Layer 3 of a small transformer language model trained on English Wikipedia (8 layers, counted from 0, width 96).
A neuron's activation on a vector x is GELU(weights . x + bias), where the dot is the dot product.

Input weights of the MLP neurons that the questions are about. A number n stands for n times 0.0036.
n2 (bias -0.312): -131 -140 80 -73 -206 -39 109 -123 84 -112 -25 58 -53 -408 145 -135 75 132 132 -146 -73 41 -293 -17 202 -360 49 212 -59 32 63 22 247 53 63 -86 117 -144 71 -45 -74 306 -183 -68 38 -259 -75 240 -98 164 -145 -42 72 78 -85 319 282 26 -46 -280 -14 -135 15 -6 77 -273 39 171 -31 -36 28 -52 137 105 44 328 -5 -91 -79 365 267 206 -122 -139 -69 -217 -153 -45 0 -174 -43 -72 131 49 306 -75
n4 (bias -0.117): 162 -158 -109 56 -27 -194 -18 -63 161 -12 127 162 128 71 -97 -197 65 260 143 22 -82 -246 -99 18 -92 43 21 78 169 23 196 80 66 -315 108 -194 56 152 68 72 -152 -125 61 -4 113 225 97 -86 11 -69 -17 -138 -44 178 -161 72 115 -33 -218 -100 53 -332 7 -77 84 10 -88 -87 -112 -70 98 47 81 37 -25 -177 156 132 -58 -115 -82 -24 -197 -140 195 12 97 -34 -51 -116 -104 22 -83 196 -161 76
n41 (bias -0.295): -120 -215 63 30 -5 -216 339 -44 -16 27 202 202 59 -88 -15 -28 -5 317 -136 49 61 15 95 -48 -51 -35 -15 -29 32 -42 113 -29 53 -282 -138 -123 106 68 102 80 -41 74 -151 9 45 -202 -202 24 101 -100 -17 158 0 146 154 -120 -39 -176 155 -230 -72 155 130 67 -183 -189 206 115 42 43 18 -52 -180 -384 41 82 43 -37 -107 98 -23 228 51 -29 -109 -319 -219 112 60 -23 -297 -66 -47 28 -157 -107
n46 (bias -0.238): -94 -9 120 27 -10 471 192 -124 -81 271 166 146 -95 -76 138 59 -42 -354 -40 -167 -38 220 -90 49 -47 -155 51 273 -12 -30 -3 -54 -106 58 -125 -19 -92 -116 68 -51 -84 98 158 56 -9 51 -208 73 152 40 88 -24 72 145 135 -100 -95 -204 -284 -84 284 -97 -166 -49 15 -184 -112 -168 128 136 177 79 180 6 -245 37 -64 -278 -171 178 108 -52 -93 -95 -23 -80 43 -79 34 -51 162 132 -207 68 -72 -37
n48 (bias -0.248): 31 -37 -33 225 358 -125 30 -47 -184 -120 206 -194 34 -278 25 36 -220 -30 43 64 -211 -75 -91 118 -10 -139 -6 -41 -61 -102 -39 87 65 302 -56 67 304 -176 -40 145 9 46 -81 112 97 -332 -130 -63 -75 47 -119 14 165 108 16 -100 134 -1 23 57 -16 -174 -28 -163 257 -119 -39 40 -323 202 -221 -211 194 153 -27 161 6 -54 -20 73 297 181 -15 -55 -169 91 73 -189 -233 87 -203 -33 -33 -3 129 76
n57 (bias -0.115): 1 -99 120 100 -108 214 113 22 -42 -229 291 152 31 100 90 -59 -48 218 212 -116 -163 106 115 -75 -83 123 299 -114 -47 264 -163 119 -67 136 -90 -43 289 265 78 157 -149 11 176 -44 -9 139 -123 6 -58 -74 -196 -65 -140 252 81 -169 -20 162 -49 -25 -218 2 -101 -122 -118 -23 -149 9 -310 145 -140 -230 134 221 44 -215 13 -99 84 -116 -30 -40 -36 -49 29 -137 114 -207 52 -179 -119 184 58 -52 164 216
n61 (bias -0.181): -101 21 7 -80 36 -51 19 -145 205 17 -19 5 -116 -33 150 -74 107 63 -24 132 151 -118 15 18 35 104 168 -57 -14 -176 30 11 -200 -64 -129 -138 -131 -113 14 -69 -62 48 98 33 -140 125 120 84 -166 -92 -226 228 -9 -170 -262 35 -111 -191 -30 56 37 36 -141 -126 -347 63 -4 55 145 133 -44 55 43 100 -27 212 53 203 -195 74 221 74 -64 -100 -164 -349 -14 58 15 29 -88 384 94 -99 75 -193
n82 (bias -0.136): -47 156 98 180 -56 100 -132 -155 -6 76 92 -85 -54 -141 140 -78 45 -15 -8 62 189 -23 37 16 273 -15 109 -111 28 -154 38 -36 188 113 -6 28 80 105 36 25 -126 -99 -101 -187 -140 -117 24 96 28 32 -75 26 25 101 100 228 3 217 3 31 110 73 -49 -73 -42 -50 11 -139 150 199 -76 132 -59 143 85 168 -62 -153 -123 48 18 -5 177 111 -86 -68 -135 110 96 -153 -102 113 -174 15 46 246
n113 (bias -0.255): 59 -66 -100 168 63 113 -72 -90 -25 64 196 -62 -105 161 72 -109 82 -55 111 88 -60 201 12 26 192 -225 212 14 4 12 60 -80 -3 65 -75 -380 6 125 49 -328 -114 45 -192 -81 -207 65 120 174 124 -272 -6 -151 157 -304 127 -291 69 -162 -204 -221 -238 -216 85 -94 -53 191 5 211 -183 216 -4 -178 -69 -90 -86 -221 397 66 7 70 -177 156 -170 189 171 -132 -166 -97 143 128 134 -37 34 119 246 66
n120 (bias -0.227): -203 -123 122 17 233 -63 169 -171 109 3 106 84 -310 122 166 28 24 52 -212 62 149 263 5 -24 176 24 116 -164 -19 -237 -73 -53 46 33 -78 199 2 2 -78 -10 -161 -175 -71 79 58 -205 -14 87 -89 -68 -2 -119 -63 -31 180 -3 -65 -13 16 -28 75 70 -166 -45 20 170 12 0 68 109 -28 -165 234 187 -87 -5 -247 -66 -21 118 103 59 -27 28 -173 81 -10 -60 175 -63 -80 79 -3 304 174 -86
n129 (bias -0.246): -186 6 173 -33 -153 -113 28 -129 65 148 107 245 -16 -4 -14 42 31 97 -339 -332 -237 61 -90 -175 95 -254 -177 79 119 101 135 66 -110 -31 -61 226 166 -40 -11 201 35 111 -186 -91 71 -123 -123 -156 -25 127 -73 -222 148 -312 154 -47 200 -28 54 163 146 -32 75 -100 258 79 -40 -169 -130 28 -81 99 -127 -23 -232 -282 57 212 -211 -81 205 189 -28 7 64 31 30 -151 64 22 -179 34 -206 276 -113 15
n159 (bias -0.047): -8 -33 -278 95 23 100 -189 121 8 278 -87 45 99 48 -56 -72 65 44 -35 -57 -169 93 47 -2 -40 89 81 -117 -3 -61 -62 -68 33 273 -6 -156 30 -53 40 -215 44 154 118 -321 -68 213 74 97 -10 -160 4 -130 -76 14 98 -275 34 84 24 -103 -230 75 8 74 203 -63 127 62 -143 132 -92 -8 30 42 83 196 -149 40 -20 -78 -38 49 -31 80 81 -76 -71 61 50 3 312 -47 -255 -202 242 163
n188 (bias -0.180): -137 -35 -94 -263 -73 -60 -75 211 19 176 47 -82 177 -201 -195 -99 -49 78 -9 10 127 -128 -99 229 173 -39 -119 146 -341 -99 -176 -81 -67 -252 -46 -247 155 -60 164 103 4 -123 102 10 -111 4 -116 189 36 16 7 73 162 -240 -219 76 42 -2 -193 -35 105 72 -40 59 129 -58 22 59 55 77 34 9 39 -187 233 -22 207 -124 67 -151 129 -118 268 92 61 -284 72 -47 -127 278 -81 234 72 31 3 -150
n214 (bias -0.374): 26 -13 -110 181 -38 140 179 -59 -130 2 -106 18 -121 -2 33 -81 -39 10 174 -103 -169 -120 -129 -113 -8 -52 158 13 -39 291 326 4 -125 207 -4 -60 -25 204 -8 8 -44 -349 -130 -113 62 203 -22 206 36 -39 -110 120 -297 59 -121 -138 -103 -16 -76 40 19 161 -195 83 118 16 117 121 114 18 -102 103 -141 -30 -1 -207 -161 28 -117 99 175 -65 263 60 -102 15 -58 17 46 143 -13 149 -116 -137 143 -92
n224 (bias -0.203): -162 129 -21 137 -164 40 57 192 154 -47 -62 -108 -46 -53 160 124 121 -188 -46 -12 -194 44 100 -65 43 61 -95 -213 -59 -75 -175 178 -47 -65 2 -106 -48 38 -267 -116 -30 -52 -14 87 7 138 -82 98 22 132 179 -167 -26 -45 6 -90 104 -24 -46 -68 34 -87 -25 -41 106 60 -50 -117 -35 66 206 -66 149 65 -191 85 142 46 1 -113 102 -64 -11 162 56 -22 97 -233 45 19 59 -82 -90 192 90 59
n239 (bias -0.306): 179 27 -87 166 -47 124 155 -86 -102 -67 -304 -174 27 11 204 -73 133 -98 -145 -123 105 181 -132 -229 -25 196 88 14 -91 106 27 68 -258 41 -115 -168 71 -57 -88 55 -212 81 -225 162 -19 -71 -44 -116 -229 39 0 128 48 43 91 -180 169 -64 109 -155 -33 29 -85 131 99 161 -28 -9 164 69 -87 -217 80 174 27 -108 23 151 101 -343 -161 157 -47 -157 -32 -39 74 -336 6 110 96 -150 197 80 -72 68
n264 (bias -0.232): 72 190 -224 -82 -53 152 26 -15 67 92 0 -148 -95 99 29 -167 206 229 -40 -80 67 110 -81 -31 53 12 -187 142 -37 82 -62 -22 -200 -12 -9 37 38 -131 202 45 158 44 57 121 -150 -34 -59 -94 -105 -143 191 135 -112 -28 97 154 37 -326 0 -39 29 0 -46 122 72 2 12 109 -33 8 -17 229 -219 59 295 144 -222 156 -14 -58 -56 50 176 86 235 -127 -53 270 -10 65 -36 -12 -79 -87 -91 -47
n302 (bias -0.176): 176 31 163 13 -59 41 69 101 2 125 -21 -43 -126 137 -54 89 -34 -61 122 -48 -152 -2 14 186 -81 27 108 -1 -1 43 -6 170 -108 -97 24 -137 48 -221 -78 44 -113 43 23 -121 -24 -130 -112 136 -76 114 -23 -52 13 -21 -61 -165 81 1 -74 -66 -119 -12 19 -8 106 -60 -3 -76 165 -44 -54 -46 -14 113 -94 -54 -9 -10 -169 150 -213 112 -175 41 -87 92 196 -123 -47 133 6 4 36 -162 91 49
n305 (bias -0.132): 88 197 -33 -135 -123 63 -58 133 47 8 56 -289 -122 -54 66 257 233 -170 220 -103 -10 0 -51 -11 -75 -358 174 -62 168 67 -45 167 -78 241 44 11 -11 75 33 -44 56 -57 -133 57 -93 125 -109 -108 -272 85 -154 -36 -69 -28 -52 282 3 103 65 78 76 84 -20 -111 104 146 -150 -187 184 -8 8 120 165 157 -66 -62 101 -146 47 -65 -304 191 -90 35 72 -106 39 -43 -28 107 -119 -200 -260 12 4 -117
n306 (bias -0.250): 111 -116 -150 56 240 -151 59 114 -8 61 -112 -62 -47 -99 115 362 -260 -127 10 -35 -86 17 -173 -47 66 -467 66 -156 -184 71 109 44 -68 110 161 -82 120 -299 34 -145 -28 -265 -101 8 -11 -148 54 96 111 82 201 -1 7 -219 53 -192 3 197 -70 102 214 -257 -61 78 61 -31 -41 -180 -1 71 -13 -29 85 369 109 -326 -310 -128 82 39 256 -193 201 65 81 46 71 233 -222 -315 -96 141 -201 32 -302 39
n307 (bias -0.240): 20 -227 -268 56 -135 -17 90 9 46 -104 -3 114 -58 -119 128 199 184 -35 -107 -101 101 6 166 124 -126 -31 41 -317 72 144 48 74 -19 74 -63 -41 -33 -29 -201 23 114 315 -108 -35 -23 68 -14 110 -258 -234 -205 -29 77 38 139 347 -58 -25 16 98 401 -99 -155 -62 75 45 179 -139 -127 144 67 -125 -23 -73 28 206 -321 12 -158 312 -98 -69 -39 -109 12 -386 -38 -133 101 84 -124 44 -116 70 -184 48
n325 (bias -0.131): -136 -162 -155 -150 -176 -126 -14 9 227 30 62 295 133 -258 131 -84 187 34 -15 -133 286 103 168 44 -104 126 -82 1 66 -42 50 -37 174 -56 -77 -175 69 22 -136 -199 -40 -131 -62 68 107 -130 46 -76 254 -229 -86 69 18 -65 -133 192 -141 7 14 -54 -92 136 -142 270 41 150 -145 3 -78 16 112 -47 71 -12 -148 -86 109 -84 57 -142 25 58 -5 -143 11 -20 138 194 -231 116 -20 -152 -6 -4 -156 -113
n328 (bias -0.298): 21 96 -64 -101 -37 -52 199 -165 -203 23 -66 -41 146 104 310 105 8 -82 157 -37 213 167 145 -7 334 140 133 -56 47 10 -89 225 62 151 -90 -109 195 59 -34 5 224 -74 6 -17 -75 41 -134 -69 -72 -58 6 91 88 34 117 -34 -28 -230 113 82 4 -69 -270 1 -137 81 -47 -108 -52 55 -34 -129 -63 -35 -79 64 -21 -214 -142 -308 83 -17 18 -165 -130 168 56 123 3 -80 57 -207 -87 -200 217 94
n332 (bias -0.326): 241 -3 116 113 224 -174 132 -1 173 -119 -43 -68 10 -93 -8 54 -60 -76 37 -88 38 -98 130 -28 36 -186 51 -63 16 109 193 169 200 193 -173 -127 -225 215 -35 -112 143 37 -193 -173 48 126 -92 0 124 6 -165 126 -10 118 -5 44 28 36 -72 126 99 175 -10 168 101 -103 -119 11 118 2 -41 -191 56 -68 34 189 -120 -181 -168 7 -69 -183 276 -104 -38 97 217 -129 -95 33 -39 -62 2 30 -7 13
n366 (bias -0.358): 9 130 66 116 216 132 -9 -156 35 26 -226 -160 82 224 -27 -70 142 62 -60 -170 -132 -197 41 34 -93 -92 -25 -171 14 150 -91 15 122 -70 16 14 85 -286 373 41 -107 -69 85 7 -85 -19 33 63 -73 78 -13 -9 -59 24 -247 20 218 134 -125 82 -60 -209 111 -5 -108 -75 -182 104 267 174 133 -190 -291 176 -7 85 -85 -14 -277 -58 120 -41 247 128 -113 -77 -104 209 -332 52 -192 -65 25 106 -102 -6

Each question shows a token from some text and the vector x that enters the MLP there. A number n stands for n times 0.0086.

"st": 57 -37 -52 1 50 -65 -59 103 -181 -7 71 64 77 -40 -18 4 -26 -57 41 132 -32 -121 98 46 25 219 -35 0 41 143 -20 -47 -59 93 -62 74 -100 47 -47 -216 34 11 79 243 81 -34 80 -68 17 128 -69 -5 47 -51 -139 -64 -220 -42 -5 -21 40 75 19 -93 15 4 -15 -113 -80 -320 98 80 -151 21 -11 -7 57 38 72 12 -84 -5 101 -123 -27 100 -6 70 71 17 -101 49 49 -10 4 96
Which of these neurons fires most? n325

"u": -88 -27 152 -40 77 -45 -78 -33 -49 -86 -15 131 62 -58 23 -2 -54 137 -58 -12 -65 -26 4 49 62 219 -83 -24 102 83 -44 -117 -56 76 -123 157 -83 29 5 -170 88 84 -61 199 251 -4 116 -50 -33 -7 -19 -6 -4 -68 95 17 -96 35 62 25 23 67 116 7 -71 -52 -26 -144 -156 -115 -61 106 -92 108 92 -15 -33 -89 -12 -21 -23 -113 74 128 -30 14 -74 104 144 31 -28 28 79 -87 -21 -58
The two highest activations, in order: n129, n264

"A": 46 -35 60 -39 27 54 -135 -11 -53 10 -5 3 35 89 -188 110 -59 39 -87 105 -101 -99 34 84 -33 61 134 86 43 -23 -72 43 -125 12 -59 95 -154 -13 -15 -260 148 36 118 143 114 24 -19 46 -49 61 68 -69 -35 -75 35 101 -81 1 68 -35 -66 64 31 -55 -10 47 -7 -224 -3 -107 -51 65 -221 113 40 37 -16 16 17 -49 143 -65 -61 67 38 95 -83 53 49 36 17 -156 105 14 38 22
Which neuron fires most, and how strongly? n159, at about 1

"ory": -142 -108 208 -52 -94 -15 -98 -84 -84 19 2 -65 86 41 -49 -56 -43 23 -90 92 -69 -68 64 -37 59 145 73 -21 73 -15 -75 -113 43 -78 -5 14 -26 -21 -59 -61 104 78 -85 89 172 38 94 -23 -77 44 68 3 -9 -174 10 155 -135 -37 75 -12 -49 20 -49 -104 -70 146 -16 -76 99 -37 -11 153 -10 31 201 -70 44 -72 119 -2 -12 65 -14 -9 58 93 -73 -76 53 56 -6 14 172 -14 -34 51
Which three neurons fire most, strongest first? n61, n120, n188

" It": -27 25 146 -18 34 42 -199 -42 -108 -91 -3 -82 -27 -61 -12 108 -117 61 -48 108 38 -12 -35 126 -24 22 201 77 67 54 -40 -3 -6 -45 -117 -90 -39 67 25 -245 66 61 -53 157 134 -61 42 16 -125 99 58 -95 -86 -17 -21 95 -42 -45 105 1 -40 28 22 -62 -96 84 -41 -193 59 -222 -23 113 -109 25 4 -57 61 30 109 0 82 -73 39 -2 9 72 -99 -14 145 55 33 123 4 12 -10 92
Which neuron fires most, and how strongly? n305, at about 2.4

"per": -107 -33 2 44 28 30 -95 -38 -55 -35 -67 81 4 -29 0 118 17 16 -77 -9 3 -36 122 185 -34 159 -15 11 46 66 -97 -8 -12 93 -15 17 -49 -52 18 -161 115 38 -12 142 282 -36 28 -76 10 -27 -95 24 0 11 -4 -24 -67 48 -12 76 -14 -34 88 22 -88 146 36 28 -34 -202 -65 121 -54 -31 118 36 2 -54 184 11 -48 -136 -17 10 168 -138 -19 -95 79 25 -19 -90 -59 -99 -96 98
Which of these neurons fires most? n307

" as": -52 -108 20 11 11 84 -106 -121 -20 11 6 61 51 -41 -23 89 -4 6 -29 187 -51 -108 -109 72 -8 116 237 52 60 -52 -69 -100 44 5 -1 -27 -148 17 -74 -94 -3 64 -21 146 77 -77 53 -14 -31 91 9 -139 10 -33 -41 108 -13 44 -59 -17 29 -12 99 23 -25 95 27 -116 -118 -94 -79 121 -99 40 107 14 26 6 63 14 85 -147 2 87 7 2 -84 40 111 40 42 -38 -38 -97 -7 42
The two highest activations, in order: n82, n159

"ile": -58 30 132 -83 -34 -38 -111 -129 -170 63 24 -25 123 -7 -156 -58 -63 98 -13 65 -75 5 74 23 -93 87 67 -33 47 56 -2 -66 47 1 -91 96 -122 115 -55 -233 107 95 -5 254 75 59 60 73 16 240 -1 -36 49 -18 -12 129 -93 -106 116 10 -42 -34 58 -53 23 56 -30 -107 59 -250 17 -83 -102 50 13 -10 14 -100 99 61 -65 29 22 40 -62 224 -149 -38 90 144 -27 12 3 45 -65 -64
Which of these neurons fires most? n305

"eb": 77 -30 20 16 52 -95 -160 -21 -38 -18 45 77 137 43 -122 -6 -97 -71 -75 31 -104 -108 68 70 -117 81 26 44 -9 12 -97 -33 19 -28 65 159 -112 24 -50 -117 9 -37 23 124 63 79 131 -5 2 283 24 29 88 -178 -52 -7 -32 -102 -59 44 41 66 -77 -34 -34 133 -77 -58 98 -44 90 7 -127 -29 -7 39 -48 98 138 -14 24 -16 12 -18 33 130 -17 -138 -73 7 -58 -89 210 -14 20 -3
The two highest activations, in order: n224, n366

"ma": 32 -205 150 -59 57 32 29 -18 -185 -113 -17 157 33 -71 -10 -9 -51 71 -25 66 -56 -43 173 159 -110 201 1 108 5 -13 -85 -17 -57 7 -76 51 36 79 -28 -142 40 44 -1 130 76 -10 64 -29 77 58 -35 -106 105 92 -108 26 -18 -28 6 -11 -1 4 121 -62 129 143 101 -82 -101 -253 50 -19 -74 48 35 61 3 -24 88 47 -113 -156 24 66 -69 63 -105 19 109 -55 21 -50 130 -137 -86 -62
Which three neurons fire most, strongest first? n325, n57, n41

"augh": -53 17 140 14 29 10 -107 -95 -150 -80 45 2 49 12 -40 25 -54 17 -67 133 -15 -60 50 169 -34 26 108 41 99 75 -86 -23 96 -40 -115 1 -88 105 -34 -217 115 11 -56 29 102 13 70 21 45 268 -41 -7 92 -116 69 -26 -74 -56 88 -51 -51 -26 52 -153 0 95 39 -53 -9 -227 -48 -74 -126 50 33 -74 -17 -14 -59 3 -34 -62 82 -2 -12 206 -24 -67 145 41 8 167 -16 65 -116 77
Which of these neurons fires most? n129

" to": 7 12 40 5 -44 52 -89 -73 -85 -28 -27 102 1 24 -131 38 18 6 -60 84 -86 15 46 65 20 210 190 73 -18 0 -130 85 19 -40 -14 58 -141 -35 -32 -139 43 53 -83 41 109 -12 128 -96 -54 95 44 -163 -24 10 110 99 85 -16 52 19 -29 -36 76 3 -66 6 80 -73 -61 -71 -81 82 -150 20 28 -27 27 -31 63 -36 81 -248 76 79 -8 124 25 -23 23 86 34 -87 27 -35 -9 -21
Which of these neurons fires most? n224

"it": -22 -19 5 15 92 20 -71 -32 -142 -79 -75 2 106 36 -180 -18 15 13 -110 111 -111 -5 -112 110 -42 33 103 -9 66 152 -130 -33 41 85 4 1 -3 39 82 -149 6 35 64 224 133 2 58 75 21 101 59 -40 83 -10 47 47 -218 -32 -12 95 -127 -107 71 -20 -194 63 -25 -13 -56 -373 -30 6 -81 49 40 -44 149 -132 53 102 0 -139 71 12 55 29 -50 -72 131 9 -26 92 69 -23 -78 21
Which of these neurons fires most? n57

"est": -99 -142 65 6 34 77 -25 -21 -179 21 31 9 115 -116 -109 -91 56 -72 27 129 -18 -103 -10 98 -42 -11 48 -86 -5 82 -67 122 -29 54 -2 -81 -82 91 -152 2 105 16 28 141 101 55 70 12 -19 -2 4 -32 3 -32 -43 63 -211 -42 -23 66 44 27 14 -138 56 59 -68 -46 52 -392 23 76 -96 -80 31 -17 -43 -78 72 31 127 -9 126 154 63 36 -76 -13 -9 5 55 -49 105 9 -48 128
The two highest activations, in order: n214, n188

" who": -30 3 111 -37 -14 21 -135 -40 -69 -44 54 -57 97 19 8 42 -112 123 -33 76 37 40 73 43 25 157 232 60 74 83 -100 -34 27 -53 -87 -56 -160 67 -57 -180 17 69 -61 136 108 -26 1 -25 -148 82 38 -96 45 -100 116 96 49 -72 4 -25 13 -53 13 -70 -130 41 -6 -160 21 -72 -73 43 -135 9 75 -14 83 -59 60 3 12 -116 -24 38 27 182 -76 51 165 -5 5 -4 119 -3 -4 34
Which three neurons fire most, strongest first? n328, n113, n82

"en": -71 -164 -3 76 68 -46 -112 63 -97 -68 38 83 55 -96 -85 13 -105 -41 -123 11 -55 -39 -28 31 25 90 59 -22 118 78 -95 143 48 -114 8 -47 -49 6 -72 -269 129 51 -94 146 137 70 -31 -84 -28 -13 -32 -81 37 -36 48 91 -97 1 -8 50 54 167 -2 21 -87 15 -2 -120 89 -193 51 26 -64 -4 111 122 72 40 65 -17 51 50 -28 102 54 -29 -40 -24 -9 18 62 48 48 -107 -15 -9
The two highest activations, in order: n307, n325

"ur": -105 -43 168 10 29 -2 -92 9 -175 -103 37 31 154 -117 -114 -46 75 31 18 89 -63 -85 -19 68 86 63 49 -123 7 106 -77 8 -89 -5 -37 -10 54 72 2 -132 21 6 5 211 148 -2 46 -41 -39 23 -9 -65 41 -57 -36 148 -108 -18 -30 112 -9 -5 129 -62 2 29 -59 -50 -65 -349 -37 101 -61 50 46 54 -31 -58 65 -13 86 -19 -9 238 0 20 -116 11 113 58 11 -51 -63 -32 -59 79
Which of these neurons fires most? n305

"f": 10 -165 7 -4 -24 -18 -97 -39 -89 40 5 29 83 176 17 -156 15 -29 -6 -56 35 -18 -49 106 -106 97 -8 123 72 83 -169 75 85 -3 21 73 -140 49 -20 -54 65 -14 -25 192 60 68 204 -64 29 84 -11 60 7 -53 68 102 -71 -88 -36 -49 -29 -52 -134 -23 -87 136 -23 -3 75 -151 46 92 -145 44 40 10 -54 -11 86 -6 2 -51 62 -1 -165 105 54 -77 11 -84 40 -55 112 -32 -73 49
Which of these neurons fires most? n325

" le": -15 85 124 71 -48 32 -180 -141 -110 59 42 104 29 -3 -101 70 -23 117 -75 30 23 -90 -6 197 -131 120 -49 88 54 121 -76 -87 -12 -4 -111 26 -50 38 17 -198 42 69 -82 171 26 -16 108 16 -53 165 1 -147 -54 -146 85 -24 -6 -95 53 56 6 17 65 20 -108 -7 47 -86 53 -230 -64 76 -139 22 139 6 -62 -122 144 7 0 -54 21 90 80 154 -58 7 2 -41 50 -47 100 -17 1 81
Which of these neurons fires most? n264

"le": -5 46 56 -33 -23 8 -142 -42 -11 20 2 83 -6 -111 2 0 -74 43 -125 58 -91 -40 -86 176 81 166 -86 18 154 57 36 -43 -99 15 -153 41 -6 79 54 -137 60 121 -17 274 193 6 151 -61 19 14 -136 57 -11 -128 23 -42 -133 26 36 -18 42 37 9 -52 -110 -16 78 -109 -112 -233 -2 162 -88 108 93 41 -9 -48 118 -8 3 -123 80 14 58 102 -56 51 99 -75 6 -22 -5 -100 -24 -35
Which neuron fires most, and how strongly? n264, at about 2.3

" Em": 7 -42 247 -22 29 37 -103 -17 -130 56 -9 30 124 -67 -99 109 -102 62 -146 2 -59 28 -10 145 -40 182 114 78 118 -14 -87 -35 -34 29 11 70 -124 10 -18 -203 245 34 -106 67 189 -7 70 -7 -49 94 -31 -105 90 -12 10 105 -65 51 -21 -126 -62 6 135 -123 -44 72 4 -19 3 -208 -50 -48 -114 1 23 9 -143 23 -47 8 84 -69 -50 63 12 47 -112 12 96 -19 171 -84 145 -121 -67 77
Which neuron fires most, and how strongly? n159, at about 1.2

" c": -54 -85 130 14 -9 48 -100 -44 -98 -22 65 -3 66 -22 -132 99 -74 117 -158 125 56 -107 -7 168 18 80 66 5 20 81 -80 -104 70 71 -132 -8 -78 10 34 -258 23 104 -52 123 -44 57 65 -22 -69 39 35 -77 -55 48 93 29 -125 1 -79 -3 1 41 34 38 -124 57 -76 -177 40 -202 -99 237 -85 72 26 14 -25 -26 -57 59 29 -33 7 13 71 28 -20 7 23 71 49 -12 172 -33 -62 128
Which of these neurons fires most? n82

" He": -24 -5 154 67 -58 -22 -111 -3 -147 -67 30 31 95 -11 -142 73 -175 1 -60 7 -47 -168 169 192 -132 15 41 53 31 138 -137 49 8 23 28 54 -81 27 -37 -250 54 31 -11 150 -35 50 19 -17 -73 132 -6 -89 28 -60 89 85 28 -11 -15 -26 -46 35 7 -103 -115 26 43 -188 -14 -119 -23 -54 -166 -24 74 111 66 35 91 -23 34 -77 27 -52 26 207 -38 1 169 43 158 10 68 45 0 34
Which of these neurons fires most? n224

" that": -49 -43 139 39 -2 14 -119 -91 0 -63 26 23 15 16 38 49 -57 68 27 116 19 -32 40 69 35 118 279 101 26 3 -101 -21 28 -42 -62 29 -127 0 -69 -149 74 94 -16 82 107 34 80 3 -123 68 27 -94 -48 -48 18 104 -21 -89 -70 27 -42 -74 45 29 -55 22 -6 -165 41 -208 -85 30 -122 -30 52 -78 37 -51 92 -23 47 -117 57 56 -25 67 -42 50 159 -16 8 -69 38 15 78 34
Which three neurons fire most, strongest first? n328, n120, n113

" d": 22 -53 51 -27 -42 -47 -132 -77 -44 69 -7 56 28 -84 -97 70 -52 20 -102 192 -47 -93 -91 132 -16 57 -20 69 120 90 -107 -61 41 70 -84 21 -79 7 -12 -222 -41 74 -137 184 63 -75 78 -78 -72 52 -83 -75 38 92 116 0 -115 23 15 -34 28 53 77 54 -78 -10 -53 -39 -8 -187 -133 143 -108 74 44 134 -33 -24 -19 14 58 -66 86 72 95 75 -23 1 37 6 21 -65 169 -2 -12 196
Which neuron fires most, and how strongly? n82, at about 1.9

"ad": -39 -31 48 -78 87 15 -124 12 -103 101 20 81 21 -98 -59 -71 -55 1 5 42 -34 -33 118 -49 7 36 -22 63 95 74 -166 -28 -22 -65 -75 65 -2 121 -83 -170 200 87 -14 120 235 23 110 -134 24 153 79 -100 95 52 55 7 -179 -140 -55 -96 13 40 78 -22 -7 72 -12 -69 -10 -131 51 11 -29 65 40 50 -151 -11 -2 -76 -20 40 106 29 -107 152 27 -24 169 8 -83 -68 117 -128 -104 52
Which neuron fires most, and how strongly? n328, at about 1.3

" Amer": -13 -64 120 -53 58 34 -194 -87 -198 -146 -14 65 27 -30 4 165 -101 50 -37 -11 -73 -72 -2 91 74 152 160 112 152 61 -94 -67 -7 57 -3 81 -87 115 -68 -112 152 76 -75 103 142 -7 105 -16 -28 18 -110 -95 8 46 -11 9 -255 5 16 38 38 -58 114 -121 -74 20 109 -105 58 -289 24 -10 -96 -70 87 37 -47 38 -18 -13 101 -42 -57 126 3 -9 -101 -47 16 -44 74 14 49 -33 -28 108
Which of these neurons fires most? n307

".": 32 -55 143 83 74 61 -70 -115 -94 22 37 -77 101 -36 -44 118 41 15 -15 82 2 -62 -50 99 52 146 170 20 -23 43 -17 -71 -36 4 -42 -87 -189 -6 -38 -213 -32 167 -3 84 142 -13 76 -68 -110 115 -25 -108 -21 1 44 96 -83 -14 -45 -45 -63 -73 123 26 64 39 -72 -125 -3 -67 -56 40 -128 10 59 -85 -3 -4 68 14 30 -85 0 106 36 32 -25 33 137 1 17 -109 74 131 -21 -48
Which of these neurons fires most? n113

" a": 1 -47 97 29 -12 34 -135 13 14 -12 5 75 119 26 -78 124 -43 44 -10 150 -7 -82 -19 104 -10 50 208 41 72 -48 -125 -40 -75 -57 -54 -32 -144 8 -32 -157 38 60 -17 113 112 -29 -9 27 -17 95 50 -45 -94 -95 96 73 -63 -10 17 -14 -24 0 85 -10 -57 -4 27 -172 13 -128 -105 55 -92 45 3 50 -8 -49 -15 29 119 -173 -12 64 0 -34 -48 109 66 63 6 -72 101 -33 68 84
The two highest activations, in order: n61, n82

"oll": 1 -20 104 69 -36 5 -14 42 -94 -32 -108 -11 128 -134 -135 27 -24 5 -52 -34 37 -64 87 132 -56 137 33 -39 22 -14 -45 165 59 48 65 -18 -22 79 -77 -120 148 -8 -1 175 269 149 39 -86 -100 123 -27 0 32 3 90 -89 -209 -1 38 1 -30 -14 53 -114 -81 -8 -104 -76 139 -39 -5 37 -62 -66 103 34 3 -102 14 -46 26 -46 32 143 111 -4 -226 -15 47 -26 16 -14 147 -74 -67 18
Which of these neurons fires most? n328

"ot": -49 -127 -34 3 78 18 -109 -36 -98 -32 27 -26 6 -3 -85 -46 -116 -57 47 -73 -89 -8 -3 145 34 70 51 109 56 89 -65 53 85 -36 -38 -5 -16 91 15 -194 124 2 -50 348 198 59 102 -101 -2 109 -60 27 -25 82 19 21 -88 -81 126 75 -65 20 -96 -34 -69 151 -28 28 28 -100 78 -7 -2 41 23 109 -138 8 33 0 30 -76 53 68 -198 69 -56 -115 61 -123 21 83 -13 -85 -82 34
Which of these neurons fires most? n328

"ul": 97 -133 72 -47 77 -99 -172 54 -226 -64 -66 76 33 18 -69 10 -142 76 -79 117 -49 -89 -24 54 38 185 7 109 -14 148 -56 -130 -36 -29 -31 9 46 137 -134 -109 73 29 -71 186 78 -32 24 -120 3 74 -9 12 52 6 104 -16 -179 -72 99 -83 70 82 61 56 -49 63 -20 -69 32 7 46 26 -72 101 68 142 -123 -5 50 -76 -54 166 -41 34 -44 58 -69 -62 67 47 -27 52 34 -155 -94 79
Which of these neurons fires most? n239